Layer 5 of a small transformer language model trained on English Wikipedia (10 layers, counted from 0, width 128).
A neuron adds its activation times its output weights to the MLP's output. To switch it off is to set its activation to zero at one token and run the rest of the model.
A neuron's activation on a vector x is GELU(weights . x + bias), where the dot is the dot product.

Input weights of the MLP neurons that the questions are about. A number n stands for (n - 500) times 0.0013.
n71 (bias -0.091): 459 512 509 364 561 811 668 506 527 385 357 609 625 506 530 463 438 652 414 525 590 411 491 570 592 372 422 547 467 349 558 552 608 434 646 451 540 371 337 438 569 578 601 561 585 388 630 509 453 461 500 387 587 503 401 515 506 623 407 479 358 383 503 317 481 591 551 422 378 355 429 579 622 424 540 653 672 304 609 378 423 299 436 406 517 351 290 619 518 545 541 524 568 521 503 703 420 564 541 459 494 506 581 379 308 523 475 701 412 573 674 527 592 461 365 497 607 553 409 649 579 477 465 524 503 526 422 533
n344 (bias -0.067): 464 414 646 667 519 561 459 455 273 502 481 453 430 604 370 457 667 516 437 539 396 429 641 698 564 446 492 466 432 505 443 462 445 367 508 562 497 518 378 500 457 407 553 418 694 392 576 623 400 489 537 510 557 561 539 479 405 332 503 556 651 492 337 431 475 534 516 430 371 385 474 642 682 653 530 521 466 534 462 627 596 508 519 614 610 421 574 550 466 497 529 434 393 435 398 492 482 662 437 466 601 588 556 599 487 484 489 558 398 435 524 395 508 492 620 532 693 425 708 397 527 470 443 508 541 433 423 513
n410 (bias -0.049): 517 414 387 524 416 381 510 467 453 421 680 433 382 520 492 498 542 424 392 581 490 526 345 463 526 607 429 453 455 428 628 512 505 611 607 427 528 466 603 531 621 533 562 381 360 391 632 604 458 619 460 524 563 555 599 447 588 365 475 475 513 487 546 425 612 540 349 508 403 573 456 561 393 627 492 364 654 279 566 392 363 492 454 414 454 463 557 510 505 377 530 685 423 411 538 551 411 637 535 431 631 618 540 574 577 476 492 468 547 529 395 473 597 465 544 620 548 589 514 479 627 490 498 435 526 495 517 355
n428 (bias -0.066): 536 474 577 446 537 467 478 586 451 508 573 536 431 584 494 633 635 548 614 367 346 522 456 469 503 547 611 530 500 588 474 556 569 305 438 235 439 536 441 573 457 549 555 446 497 457 549 540 351 448 485 613 464 497 389 491 727 781 454 620 475 472 400 485 449 518 306 394 424 361 527 581 378 611 353 497 415 365 528 455 541 466 353 468 455 435 608 610 393 558 536 417 570 413 341 640 562 386 509 973 541 506 673 472 567 473 654 530 669 365 485 448 472 408 473 515 472 457 509 512 540 535 559 641 389 584 227 512
n447 (bias -0.050): 522 688 514 530 517 621 595 367 401 430 393 317 344 345 617 366 602 500 577 480 631 474 473 484 604 525 497 648 503 591 467 484 603 487 402 546 453 383 457 491 553 469 284 621 340 303 318 587 478 387 517 524 562 584 419 439 537 516 494 673 646 403 554 497 537 552 628 532 387 612 423 516 550 478 537 468 555 397 610 568 480 675 718 558 551 544 549 533 492 550 376 625 522 387 494 351 652 394 569 399 371 552 542 424 467 584 546 462 631 451 439 382 585 517 522 599 481 635 538 361 452 511 573 578 393 481 621 579
n466 (bias -0.078): 435 293 383 510 401 487 503 471 639 635 530 484 403 542 511 668 493 397 449 529 197 394 365 623 492 481 489 487 471 484 429 533 469 403 570 482 407 573 482 462 495 481 439 459 444 462 490 404 429 513 680 682 559 553 585 481 519 415 439 444 423 479 632 455 516 492 471 494 447 503 510 443 705 629 406 459 505 606 637 575 437 344 514 560 628 586 503 327 566 410 393 439 492 559 559 578 604 404 647 516 520 692 513 521 620 598 372 482 573 562 603 555 503 495 635 566 571 604 600 540 406 360 415 442 547 582 436 554
n477 (bias -0.072): 567 281 447 605 396 336 631 471 641 479 497 544 476 565 532 406 547 613 515 628 553 584 462 586 490 446 579 388 544 401 532 457 634 447 628 477 632 433 492 205 437 692 539 375 465 529 573 611 448 542 616 444 352 582 587 432 559 397 474 415 443 500 489 571 421 448 661 431 644 580 459 538 416 610 336 553 573 490 463 449 666 449 452 563 546 425 348 557 495 571 594 445 433 489 567 551 629 419 497 575 388 515 352 545 477 495 446 479 487 639 500 625 422 471 580 466 555 594 386 540 590 448 497 410 555 569 406 428
n534 (bias -0.037): 551 505 366 586 455 451 431 465 579 489 544 473 407 505 391 586 600 519 434 432 435 510 583 465 559 492 411 419 505 422 264 424 502 641 543 553 572 398 493 416 530 451 547 402 563 495 559 585 571 446 438 373 519 431 564 552 563 599 673 547 474 574 414 586 278 495 463 500 500 719 449 486 416 466 513 555 375 411 455 457 452 560 530 453 574 450 469 475 694 545 473 530 539 625 450 555 389 369 652 461 634 601 505 362 532 505 576 539 583 457 406 507 482 634 556 399 525 488 507 488 540 320 584 490 605 349 545 417
n723 (bias -0.049): 466 644 385 447 447 637 662 509 486 547 671 562 335 387 604 447 484 590 530 513 590 541 569 532 613 579 543 354 549 611 666 467 432 592 263 517 661 444 503 464 555 388 382 436 518 372 480 265 680 497 419 606 584 523 461 517 666 610 540 587 387 405 591 563 610 531 532 558 440 456 404 593 560 522 400 553 386 585 541 570 506 532 694 404 606 399 387 560 383 448 471 460 409 532 597 593 611 524 489 506 377 497 572 424 683 511 417 577 429 390 425 531 279 529 540 434 512 376 481 277 398 473 280 529 611 402 531 497
n738 (bias -0.053): 561 521 409 470 462 497 577 483 460 415 607 624 392 315 669 379 487 257 334 526 583 462 426 468 505 517 377 497 599 463 542 486 587 497 604 483 330 338 662 606 334 554 577 594 549 749 540 566 489 506 460 483 461 520 583 411 576 586 626 546 249 489 354 497 467 424 466 395 472 560 545 469 400 417 640 585 384 458 596 411 500 581 477 546 517 640 488 509 659 629 466 412 525 341 433 572 664 463 593 702 473 377 394 665 410 455 565 579 492 503 383 415 588 362 404 403 486 674 503 505 434 403 547 589 408 503 517 540
n756 (bias -0.106): 440 451 386 401 548 651 539 529 515 600 476 376 470 460 585 508 481 543 416 605 444 389 525 413 662 539 512 451 306 494 511 506 403 621 331 537 602 440 340 343 605 567 488 474 622 595 355 506 387 596 491 511 523 479 345 573 494 409 564 579 482 488 500 561 603 578 494 604 357 471 555 514 680 517 607 514 671 732 791 471 575 509 593 611 591 351 464 451 401 658 488 611 687 447 533 358 607 405 335 572 689 574 568 444 381 266 578 601 514 497 462 599 386 465 491 552 515 563 511 613 633 400 424 547 558 440 373 518

Output weights of the MLP neurons that the questions are about. A number n stands for (n - 500) times 0.001.
n71: 673 228 409 484 429 516 635 459 500 681 207 668 606 500 406 504 370 364 434 207 456 521 307 514 543 338 645 635 683 178 529 345 653 471 448 535 442 600 436 465 557 538 678 323 578 259 307 586 369 234 283 605 456 904 513 704 650 404 397 578 526 391 544 427 435 340 317 232 647 772 283 336 568 487 383 428 783 331 517 750 545 712 461 450 745 440 496 362 341 440 435 243 467 512 719 513 517 582 776 550 608 659 381 374 563 602 452 384 280 712 601 337 336 592 525 586 666 473 566 565 567 529 616 504 611 482 532 679
n344: 508 589 424 444 390 467 512 603 366 481 783 559 450 647 519 525 559 485 671 625 775 336 648 639 461 588 635 488 546 588 444 641 444 367 484 731 653 650 500 367 412 543 408 329 564 504 442 667 423 380 480 613 516 488 315 614 269 437 518 597 527 594 448 414 676 324 612 430 567 486 348 464 446 520 391 430 318 590 484 742 519 377 551 492 347 336 268 268 486 22 539 461 541 511 472 674 531 839 241 560 520 508 655 443 515 308 468 554 534 275 416 795 468 431 674 287 583 580 496 542 519 515 478 707 530 472 409 257
n410: 566 539 438 379 385 613 410 595 393 296 559 627 570 629 639 417 321 567 705 404 503 507 504 297 392 598 315 673 408 419 318 576 462 362 519 503 354 393 397 478 645 480 372 422 527 407 489 541 380 445 541 583 320 474 486 462 360 781 558 714 706 612 644 452 813 608 493 500 352 520 763 465 628 694 330 662 555 530 462 583 489 273 474 543 587 624 302 652 650 462 354 391 304 440 477 353 463 457 530 625 489 300 439 449 613 493 621 308 504 739 354 475 378 552 572 277 658 531 621 572 461 353 625 270 295 623 575 596
n428: 369 552 546 452 334 895 593 626 574 586 396 571 385 199 237 384 374 528 470 699 516 604 370 749 362 359 254 534 504 413 668 317 428 614 517 432 444 448 599 450 312 491 516 413 576 558 346 222 648 633 341 477 618 549 698 778 561 407 553 376 541 634 551 496 487 333 365 583 666 652 543 454 606 538 757 374 541 664 314 629 532 488 605 468 667 554 508 382 707 332 454 626 444 516 653 242 446 572 563 156 425 604 419 873 488 443 394 542 488 193 488 555 325 650 338 518 693 509 593 563 444 394 516 589 658 543 720 351
n447: 461 396 560 584 557 607 419 662 432 543 483 672 604 464 486 615 515 399 626 400 360 517 369 492 679 507 459 441 626 376 528 493 489 493 798 460 530 602 298 493 321 667 657 549 480 533 780 569 412 438 342 551 408 662 267 559 454 552 577 196 345 474 377 475 266 431 314 542 458 636 522 541 403 668 524 590 402 372 463 722 308 331 724 557 325 417 643 504 433 595 559 500 388 531 411 467 759 559 623 398 463 515 310 472 479 374 649 604 304 617 582 359 519 345 610 416 468 421 463 484 662 345 674 328 580 432 404 735
n466: 596 245 306 687 617 525 546 404 531 511 449 492 452 392 229 357 674 798 646 835 362 536 365 429 455 602 565 322 719 578 240 302 362 573 356 593 422 565 400 477 677 467 570 600 678 485 500 762 539 507 519 367 561 559 617 371 354 618 555 565 355 492 389 470 383 436 531 472 464 775 315 308 526 704 577 382 683 561 405 511 550 570 705 632 592 289 383 302 691 394 436 542 446 493 450 389 348 676 386 504 526 613 477 427 559 511 485 580 437 454 544 624 423 330 693 528 460 368 580 435 420 454 504 442 543 578 591 515
n477: 667 454 435 348 460 647 481 503 448 377 592 470 562 683 715 558 574 443 406 592 243 433 500 337 444 719 376 836 471 545 596 565 447 670 567 642 515 838 504 333 477 233 485 521 450 474 533 555 539 408 534 338 784 434 339 515 600 410 673 461 419 567 719 231 144 682 442 418 437 361 591 490 416 474 279 508 320 645 399 554 443 424 369 392 471 632 507 284 479 441 515 788 581 482 519 684 372 415 461 393 429 445 587 629 442 540 500 527 544 500 391 584 716 654 536 481 496 664 504 468 421 528 518 436 514 408 504 434
n534: 468 595 463 209 771 726 507 403 360 357 321 559 569 456 800 394 367 437 612 503 675 440 386 315 603 620 507 600 482 514 479 543 511 364 345 463 614 705 529 507 474 544 356 423 497 251 573 536 385 595 323 517 500 457 514 470 443 352 443 644 438 522 650 438 787 515 653 539 517 353 647 537 568 474 445 484 620 614 604 468 331 536 644 704 475 373 526 404 280 486 511 474 261 507 519 537 493 762 807 468 150 548 612 536 601 504 399 419 489 490 565 490 451 347 681 701 589 572 314 457 394 476 307 450 625 591 508 424
n723: 384 421 685 477 400 451 392 563 654 458 348 654 516 535 554 430 417 636 291 438 596 413 263 653 472 626 315 592 364 481 242 366 540 423 703 719 406 823 617 563 593 431 395 677 457 673 539 806 241 520 524 669 349 582 427 289 557 420 482 296 805 727 508 449 591 461 558 371 627 410 358 654 488 555 445 513 457 500 332 576 458 407 520 577 454 704 556 350 286 367 666 456 462 278 468 484 531 560 417 432 314 366 665 561 264 360 512 434 457 601 562 567 674 533 569 649 538 602 584 525 709 515 851 340 519 574 438 633
n738: 551 566 485 623 402 389 753 694 605 449 441 346 679 799 408 620 646 612 508 537 409 566 684 665 447 322 726 626 281 313 539 677 553 287 292 537 704 671 321 439 653 235 425 392 452 411 496 460 664 600 602 583 333 835 414 679 512 443 260 388 440 423 603 657 540 443 455 415 531 507 500 376 488 650 311 563 564 528 365 285 330 452 533 461 365 561 699 582 481 674 317 398 450 581 578 336 233 442 669 419 565 407 665 374 429 591 607 395 464 683 397 389 372 672 426 568 746 479 434 396 461 653 477 356 554 174 402 520
n756: 533 576 264 504 508 731 398 397 328 533 524 698 691 654 405 551 504 484 491 542 567 452 414 531 289 409 573 551 350 639 633 545 581 648 470 485 765 464 267 563 392 357 314 777 810 534 378 458 434 542 585 492 402 463 488 619 337 653 658 726 613 250 655 429 378 711 601 274 464 304 241 226 393 365 264 467 554 453 440 378 637 591 691 434 492 423 170 606 617 425 618 589 750 609 474 295 301 275 436 605 360 546 556 635 269 471 655 710 673 464 636 480 414 527 512 575 577 370 547 514 143 587 504 557 368 439 518 621

Each question names a token from some text and the token that comes next. It shows the vector x that enters the MLP there. A number n stands for (n - 500) times 0.014.

Then comes g, the gradient of the next token's log-probability with respect to the MLP's output, scaled to length 1. A neuron's effect is roughly proportional to its activation times (output weights . g). A number n stands for (n - 500) times 0.00078.

",", then " defeat"
x: 602 552 558 377 587 401 419 456 475 458 526 523 514 579 463 534 401 494 563 704 486 411 499 457 464 540 484 467 531 502 254 594 312 526 559 593 403 513 660 401 590 511 583 470 563 537 515 478 323 306 640 392 383 396 491 583 475 545 470 428 497 437 585 436 552 417 510 539 439 575 566 504 499 614 396 702 614 644 419 628 508 482 528 596 461 745 479 397 560 409 385 522 301 485 549 533 260 552 791 476 446 446 465 499 440 525 505 424 585 423 565 539 428 538 541 528 556 277 278 628 452 644 534 396 555 411 540 563
g: 508 385 587 300 495 331 367 545 312 685 553 674 649 541 514 362 428 577 492 603 612 677 558 410 660 481 638 380 572 460 560 583 437 447 517 357 432 545 352 566 529 522 417 638 492 449 402 681 514 415 529 426 529 598 691 650 572 430 546 702 608 476 388 331 385 465 522 473 467 342 491 563 414 608 361 336 463 617 428 601 607 347 449 451 490 173 555 463 472 501 745 494 558 432 633 440 479 651 496 604 194 480 533 294 382 560 651 704 558 592 378 723 531 249 479 519 355 511 417 584 573 224 566 543 504 496 533 601
Which two neurons, each switched off alone, lower its probability most, in order? n466, n534

".", then " Ma"
x: 498 548 660 341 569 592 411 494 454 412 523 678 526 556 398 421 526 573 740 642 579 460 684 357 578 577 499 539 494 524 205 614 476 481 483 510 455 431 583 461 585 368 593 329 461 499 571 529 484 449 533 348 363 449 544 612 477 490 453 404 455 402 510 497 480 568 550 500 465 464 606 528 370 620 499 578 727 577 500 533 389 376 471 552 393 591 474 475 281 554 479 503 340 336 490 458 427 638 531 574 396 545 516 483 450 523 452 381 540 411 574 416 401 538 458 539 587 317 277 641 492 656 592 500 630 527 602 584
g: 611 388 485 454 556 469 663 452 461 499 588 489 438 477 358 453 548 446 426 640 385 521 334 517 374 361 452 649 763 432 526 552 355 556 474 445 559 383 435 599 450 744 386 602 597 529 396 555 540 353 359 597 407 367 375 495 608 632 648 658 647 533 586 491 492 451 410 372 626 626 424 562 347 696 569 552 313 353 586 439 508 563 432 404 581 372 511 489 346 358 730 602 416 579 469 663 369 522 671 539 548 422 420 560 409 529 670 509 388 807 451 528 359 559 400 491 879 457 304 724 338 565 547 468 421 342 496 334
Which neuron, switched off, lowers the next token's probability most? n71

"ed", then " John"
x: 587 696 604 393 523 263 424 375 451 282 532 542 485 606 472 400 289 542 652 601 482 529 488 341 515 496 421 566 573 499 408 553 280 561 513 356 460 474 618 462 463 484 678 375 568 669 555 446 319 464 527 376 494 463 426 629 465 451 585 538 537 538 567 371 532 404 483 671 463 538 504 524 556 465 501 679 621 660 403 553 401 526 502 523 469 572 652 491 517 475 486 416 378 454 525 501 283 654 701 493 530 455 474 491 466 459 552 488 529 436 423 622 577 510 501 507 549 366 303 616 405 607 622 369 485 546 545 480
g: 445 406 576 509 706 414 591 654 509 596 486 488 525 438 558 637 660 569 563 395 588 496 543 329 719 605 374 414 467 532 529 514 417 398 376 555 485 455 304 486 630 349 474 587 465 480 485 658 434 418 609 483 403 399 440 584 593 735 469 447 425 554 434 485 663 597 404 425 650 522 356 430 292 643 358 606 533 240 463 316 429 676 486 675 434 720 280 436 327 498 672 513 539 401 523 727 424 621 627 771 511 552 464 411 518 377 634 460 532 533 392 383 385 369 488 181 562 700 537 548 509 456 590 401 669 322 508 380
Which two neurons, each switched off alone, lower its probability most, in order? n410, n428

" require", then "d"
x: 573 458 496 447 509 336 449 576 331 389 523 525 471 617 468 415 472 388 566 667 558 505 632 325 460 519 412 612 400 526 367 666 267 427 516 446 541 547 607 396 449 449 584 285 454 448 470 602 296 449 591 406 414 492 471 644 446 458 578 565 508 642 482 402 585 604 360 431 443 661 699 514 488 469 560 576 612 633 390 590 549 499 562 641 518 485 589 540 460 499 453 508 358 472 678 390 289 593 579 484 401 465 403 478 516 467 542 521 571 493 473 553 505 595 510 529 405 319 286 628 451 528 646 476 506 556 626 626
g: 755 467 693 516 672 330 493 367 424 472 304 685 358 621 714 562 537 573 417 462 525 475 498 314 430 491 286 673 427 559 445 418 480 439 574 319 643 457 354 607 636 466 399 781 486 452 757 487 548 662 525 512 465 617 477 400 424 371 526 578 754 590 320 532 449 193 524 642 548 378 628 423 386 530 508 495 552 392 353 517 419 462 481 519 533 762 516 584 489 414 596 594 363 558 417 538 428 531 677 429 599 558 514 336 584 565 624 294 393 595 499 517 443 560 505 556 565 499 543 322 387 405 260 576 428 490 369 589
Which neuron, switched off, lowers the next token's probability most? n410

" and", then " the"
x: 601 667 393 363 564 431 495 376 422 373 505 616 412 544 557 450 369 398 561 440 570 518 589 406 460 556 493 595 571 589 406 635 348 445 522 524 461 384 604 377 452 522 510 487 490 519 445 506 361 352 597 520 387 518 379 640 548 530 490 462 520 551 481 461 532 380 519 436 461 524 596 564 446 513 480 668 715 586 387 642 503 501 557 545 484 643 646 561 579 449 398 541 349 393 487 478 374 609 771 599 453 373 500 534 456 405 494 463 617 467 570 525 360 537 436 537 559 274 235 610 442 470 713 479 514 502 468 589
g: 780 503 601 680 568 347 252 710 350 536 548 320 508 626 393 402 473 267 584 467 381 421 388 474 459 551 436 525 675 446 570 434 350 507 450 547 529 400 635 473 498 229 522 452 641 631 419 524 426 544 696 431 501 521 287 692 381 514 469 689 395 681 514 591 582 444 366 424 363 533 692 677 327 566 515 515 619 333 459 304 524 556 632 449 366 472 534 451 243 582 473 426 662 596 524 720 460 650 499 576 558 415 595 362 464 562 593 472 653 443 544 377 401 287 561 503 573 467 606 464 567 605 630 420 504 399 403 644
Which neuron, switched off, lowers the next token's probability most? n738

"ing", then " from"
x: 686 501 517 364 469 364 316 477 488 307 525 609 438 572 533 404 383 524 565 641 640 614 520 239 568 644 507 545 533 550 350 586 415 517 467 488 533 474 677 419 339 412 575 410 580 621 564 557 366 378 499 453 468 460 475 586 419 466 630 619 415 596 434 410 504 477 472 509 503 522 521 519 528 468 562 695 611 627 485 434 396 529 469 563 452 600 542 396 335 487 470 431 357 399 493 505 321 616 755 568 436 512 574 540 434 513 528 504 520 425 488 468 475 486 388 520 666 421 346 577 451 585 622 330 614 561 506 435
g: 433 595 573 435 562 571 358 225 408 688 497 560 599 443 562 533 519 506 647 651 557 566 382 469 138 735 689 594 577 343 470 602 641 443 695 575 803 500 376 339 539 585 527 336 590 324 514 413 643 358 444 445 706 480 486 615 577 582 552 485 510 344 484 497 337 503 544 406 560 550 519 326 576 390 437 628 511 550 639 474 294 466 490 342 511 466 403 474 539 628 597 473 311 467 485 506 605 530 534 408 547 603 482 559 508 556 317 474 452 358 444 597 404 688 343 305 427 472 522 476 359 676 500 544 387 742 598 288
Which neuron, switched off, lowers the next token's probability most? n534

" Ma", then "s"
x: 483 541 454 364 533 425 518 475 463 419 500 590 524 529 553 427 476 547 513 731 477 437 578 243 450 494 527 458 489 630 323 601 319 507 378 477 383 413 688 389 511 351 546 317 512 518 522 480 527 365 597 451 448 527 454 664 599 512 518 461 392 588 413 271 484 483 621 584 517 518 676 513 494 560 412 552 702 648 545 606 556 435 527 607 442 669 479 528 316 416 367 490 482 536 619 439 403 564 570 612 358 565 432 554 421 532 403 321 506 458 545 649 385 476 556 505 596 374 287 683 515 616 630 389 553 565 565 565
g: 712 358 657 447 253 438 608 514 553 287 541 557 530 635 642 599 389 489 324 576 546 716 432 305 424 475 441 541 609 436 593 633 753 661 626 496 398 582 612 496 370 475 612 507 533 489 523 694 451 482 504 442 371 355 454 607 444 617 522 601 467 570 454 331 406 542 657 305 430 455 567 438 768 365 354 537 626 527 342 628 489 500 746 526 638 478 195 550 509 452 524 230 594 421 545 433 474 415 528 335 485 525 486 409 400 608 633 346 293 409 352 531 492 549 615 536 386 592 660 501 422 527 669 449 601 417 396 425
Which neuron, switched off, lowers the next token's probability most? n477

" later", then " announced"
x: 501 537 555 323 556 335 445 472 421 336 543 548 418 507 483 449 363 533 610 521 385 435 659 378 504 608 419 403 605 625 376 659 445 510 574 422 415 593 651 467 536 451 445 390 515 519 493 572 385 334 620 460 377 567 500 694 546 495 490 483 473 462 664 415 425 376 552 514 400 662 687 530 452 553 458 541 664 519 445 674 540 500 629 513 489 583 471 281 415 440 454 588 340 432 359 590 318 639 722 532 408 470 508 529 459 489 542 439 616 423 417 603 531 457 505 521 493 434 235 605 460 575 594 548 540 498 536 528
g: 362 526 462 425 348 522 436 449 616 565 580 594 550 436 392 357 378 585 385 549 494 372 421 582 473 559 559 611 464 633 545 566 490 463 706 393 600 417 488 778 535 586 346 460 481 552 546 412 314 250 657 396 381 432 539 492 417 502 393 497 610 624 569 503 416 339 359 497 644 609 641 268 503 402 678 500 488 690 660 609 599 405 295 367 282 466 609 652 631 675 556 479 654 319 383 575 406 457 455 349 328 638 656 639 424 602 573 465 593 591 581 398 570 576 457 397 401 435 694 537 462 474 428 460 433 231 769 647
Which neuron, switched off, lowers the next token's probability most? n428

" F", then "our"
x: 569 629 603 490 500 414 480 422 494 410 567 513 476 531 493 442 389 455 574 532 586 530 648 319 460 450 583 566 553 753 429 558 284 506 395 469 423 546 502 401 597 520 551 343 544 524 633 487 302 470 547 468 458 578 488 677 491 520 541 579 212 588 479 395 526 429 530 563 501 483 613 463 468 496 370 646 762 569 493 597 576 581 543 499 510 580 500 511 376 345 386 617 339 447 387 389 459 491 477 598 399 372 553 531 521 495 377 341 556 413 503 574 512 572 481 477 515 341 286 677 479 603 633 395 605 495 560 510
g: 419 388 457 643 453 529 490 536 705 434 566 517 628 442 602 465 640 459 600 604 660 541 485 588 368 405 546 621 301 371 434 403 590 587 493 388 537 645 559 475 513 510 662 489 430 375 565 385 628 444 578 400 243 467 531 604 455 404 387 526 717 577 410 563 580 285 487 599 450 295 206 320 670 392 528 688 455 637 515 469 492 368 491 457 542 694 541 331 388 535 526 421 750 494 304 580 399 502 455 498 540 520 465 625 399 371 285 255 491 516 314 377 558 427 601 763 635 428 382 706 584 427 563 631 560 562 554 684
Which neuron, switched off, lowers the next token's probability most? n723

"N", then "-"
x: 558 550 536 480 562 427 439 563 516 376 475 574 508 553 494 390 460 553 637 568 489 597 605 386 535 609 519 408 476 723 372 495 334 434 398 564 333 468 624 493 457 376 619 361 464 510 453 480 349 352 593 479 437 471 501 541 512 491 525 588 610 482 451 404 520 598 593 648 473 523 597 529 632 622 424 561 661 609 501 448 404 413 539 513 567 692 636 366 293 393 461 501 339 323 620 491 387 621 499 578 510 478 430 575 413 551 468 468 550 445 547 437 493 485 400 308 509 299 316 615 389 599 560 388 557 577 653 634
g: 419 520 319 387 423 610 486 578 565 433 613 402 395 370 370 328 785 429 532 466 381 241 644 507 571 447 482 698 521 558 483 656 307 442 255 313 469 465 632 536 357 650 552 352 459 596 569 564 497 734 527 451 332 584 560 565 261 535 382 516 340 545 633 488 500 392 511 447 461 477 552 677 529 541 480 384 579 769 665 648 607 506 278 530 491 416 532 563 510 471 708 675 526 476 601 525 534 568 683 524 611 462 352 440 392 581 452 374 563 508 654 451 406 411 372 469 508 464 485 568 416 604 482 690 688 377 580 218
Which neuron, switched off, lowers the next token's probability most? n344

" ", then "×"
x: 572 508 569 331 505 555 370 565 554 361 596 535 471 436 453 434 440 526 502 688 630 610 607 406 412 516 499 690 379 688 468 586 337 467 378 467 500 565 557 490 450 387 505 417 522 523 505 427 395 380 503 464 419 482 452 585 399 533 381 496 545 540 464 455 539 405 550 500 500 622 674 561 507 625 494 657 627 732 417 657 440 425 481 473 378 578 438 528 331 386 341 558 338 653 508 522 416 475 614 491 368 547 485 573 416 566 435 412 542 463 560 466 465 506 548 449 463 396 184 610 522 588 667 510 713 508 508 543
g: 452 539 545 549 436 523 370 456 578 529 491 737 486 478 500 578 443 402 306 360 537 541 416 478 326 460 547 389 410 566 752 481 590 413 609 493 527 629 689 376 882 213 371 460 313 419 245 433 303 570 333 604 468 663 574 415 386 529 586 567 668 549 360 593 613 457 711 508 470 506 504 556 417 603 547 488 443 524 526 359 540 621 380 517 605 512 481 318 556 469 395 585 351 339 522 249 324 632 584 493 324 481 573 386 383 484 537 579 665 408 430 681 593 654 572 494 615 647 528 495 446 388 634 402 652 582 583 584
Which neuron, switched off, lowers the next token's probability most? n723

" other", then " pro"
x: 545 530 517 392 514 360 392 469 506 354 607 558 455 529 397 394 424 534 567 636 536 643 559 551 362 547 506 553 460 577 377 543 300 541 511 395 384 565 599 366 488 449 625 247 521 507 451 461 294 396 560 506 410 518 536 676 584 477 619 623 451 471 427 315 508 466 469 485 455 533 591 583 420 595 475 642 605 599 480 630 556 555 568 537 639 700 555 315 415 417 468 481 509 440 442 522 290 668 764 500 464 536 437 532 486 492 564 484 554 508 451 490 472 532 559 407 500 398 252 626 362 581 626 455 524 494 511 429
g: 457 674 486 443 550 478 479 488 638 255 351 449 535 440 640 468 425 552 496 518 507 421 484 350 680 597 493 621 325 452 706 368 450 443 467 384 464 500 504 443 394 390 580 555 490 444 329 361 509 480 639 644 439 293 745 425 544 707 543 741 334 601 670 440 532 274 286 628 483 396 461 737 770 463 326 402 561 632 556 722 462 510 593 626 594 477 582 392 413 659 454 655 387 403 658 475 646 448 510 425 373 514 557 483 444 495 537 637 502 457 505 501 508 472 466 596 655 350 782 244 488 497 391 486 374 471 418 418
Which neuron, switched off, lowers the next token's probability most? n534

" Re", then "ed"
x: 675 640 602 348 525 432 441 413 540 345 537 648 447 582 576 430 356 522 631 629 487 509 659 382 413 513 536 488 475 556 354 515 389 592 468 459 424 456 523 425 565 483 462 361 405 546 546 564 393 401 641 432 463 515 596 830 497 522 346 514 455 588 505 391 437 487 569 482 529 516 612 454 449 614 505 584 689 611 551 596 467 495 643 593 474 631 559 443 332 445 401 568 305 376 422 465 514 593 488 556 371 428 474 481 480 528 389 331 569 429 453 541 388 541 577 406 526 375 205 698 488 580 631 507 531 415 540 570
g: 483 507 521 353 407 609 519 461 580 447 599 478 496 379 403 628 525 569 484 493 470 602 486 314 363 831 362 534 569 567 392 466 605 507 445 475 423 240 601 476 559 607 335 346 703 687 312 500 439 585 457 357 562 666 489 424 473 622 478 469 573 429 375 658 656 541 517 649 414 458 476 764 445 379 448 395 589 529 568 424 449 341 461 592 568 420 487 342 518 547 280 459 336 409 382 695 352 499 399 360 550 574 666 361 677 670 488 602 565 353 461 475 555 448 661 447 412 502 655 726 658 454 425 229 619 660 488 701
Which neuron, switched off, raises the next token's probability most? n477

"ion", then " of"
x: 537 478 529 398 472 328 437 500 499 354 668 542 345 640 505 492 418 429 614 558 507 488 613 239 438 493 412 532 489 589 424 687 349 610 514 528 514 503 695 507 490 546 527 409 520 498 542 556 336 307 603 429 399 540 421 687 553 513 518 548 585 498 596 348 468 474 454 577 350 607 505 479 523 522 440 569 561 634 362 524 546 559 515 550 445 563 541 423 429 542 433 351 483 517 613 472 140 575 580 492 563 554 450 591 398 472 490 380 663 515 491 689 530 488 463 430 536 326 229 641 450 591 565 374 539 606 625 456
g: 532 508 549 521 494 499 612 439 339 389 585 352 426 669 385 447 468 261 436 395 496 347 561 534 485 545 544 683 431 418 495 310 502 585 350 634 640 426 582 455 366 491 433 508 553 637 360 439 430 500 448 414 348 573 528 346 266 522 486 401 414 625 494 527 586 333 369 379 580 552 442 501 392 719 641 615 605 669 537 466 796 529 492 640 587 306 338 404 486 318 690 537 474 530 661 613 242 540 448 733 437 596 351 662 591 350 440 625 631 552 502 376 735 465 485 731 367 534 488 558 464 742 579 374 508 600 515 554
Which neuron, switched off, raises the next token's probability most? n410

" of", then " his"
x: 512 539 621 335 543 443 477 495 499 282 513 551 346 525 496 537 402 396 539 574 616 579 683 421 480 538 386 589 571 642 451 593 313 561 413 460 412 561 635 404 472 411 603 415 404 617 416 472 346 331 577 508 386 556 440 681 569 585 535 528 496 551 555 469 562 390 297 619 486 520 558 545 366 607 366 773 633 516 457 572 645 527 493 608 387 561 572 450 454 425 451 485 484 490 422 433 291 660 632 629 467 476 488 440 479 453 383 468 561 487 509 546 555 493 513 502 479 432 253 654 472 523 620 476 487 496 426 502
g: 450 446 572 613 577 676 486 386 360 482 416 278 612 296 585 487 614 549 293 531 445 641 489 493 589 452 529 473 434 496 406 447 587 519 508 396 471 472 717 621 399 457 426 816 457 527 499 605 580 534 620 749 406 549 454 585 594 497 479 496 442 230 399 533 522 655 602 509 509 550 217 551 548 417 543 299 538 535 344 415 565 484 334 542 615 401 545 561 769 347 592 474 472 470 506 410 335 480 422 441 628 487 650 535 704 510 426 579 359 363 243 616 384 595 444 600 505 610 311 474 255 443 632 776 533 498 670 426
Which neuron, switched off, lowers the next token's probability most? n428

" a", then " law"
x: 535 580 518 441 456 418 342 492 453 387 583 456 515 569 504 401 415 494 514 677 449 597 684 492 488 518 436 583 482 581 267 653 302 603 465 466 366 517 464 509 471 451 446 398 463 610 431 375 364 349 626 509 428 628 441 609 638 493 572 568 346 611 530 388 593 455 506 611 535 609 529 466 512 453 382 615 586 572 405 607 556 415 587 583 368 664 516 384 405 514 488 578 427 334 480 556 358 627 725 480 356 561 443 594 362 524 377 427 524 604 461 654 476 472 428 469 494 421 346 520 521 528 534 541 599 517 487 579
g: 636 420 303 726 392 609 500 289 529 290 349 559 328 498 655 572 455 565 485 600 528 331 600 499 518 551 243 272 656 513 448 509 529 427 391 489 694 441 394 475 437 355 496 563 662 578 324 530 470 662 511 588 580 322 372 731 607 573 473 548 380 495 413 313 509 507 460 580 355 647 589 593 601 567 630 477 466 358 387 565 392 602 526 656 561 668 310 283 471 508 469 391 568 486 486 455 572 494 542 541 546 556 707 362 563 573 767 636 541 381 421 547 531 354 459 438 568 432 561 427 555 645 672 463 460 589 169 558
Which neuron, switched off, lowers the next token's probability most? n466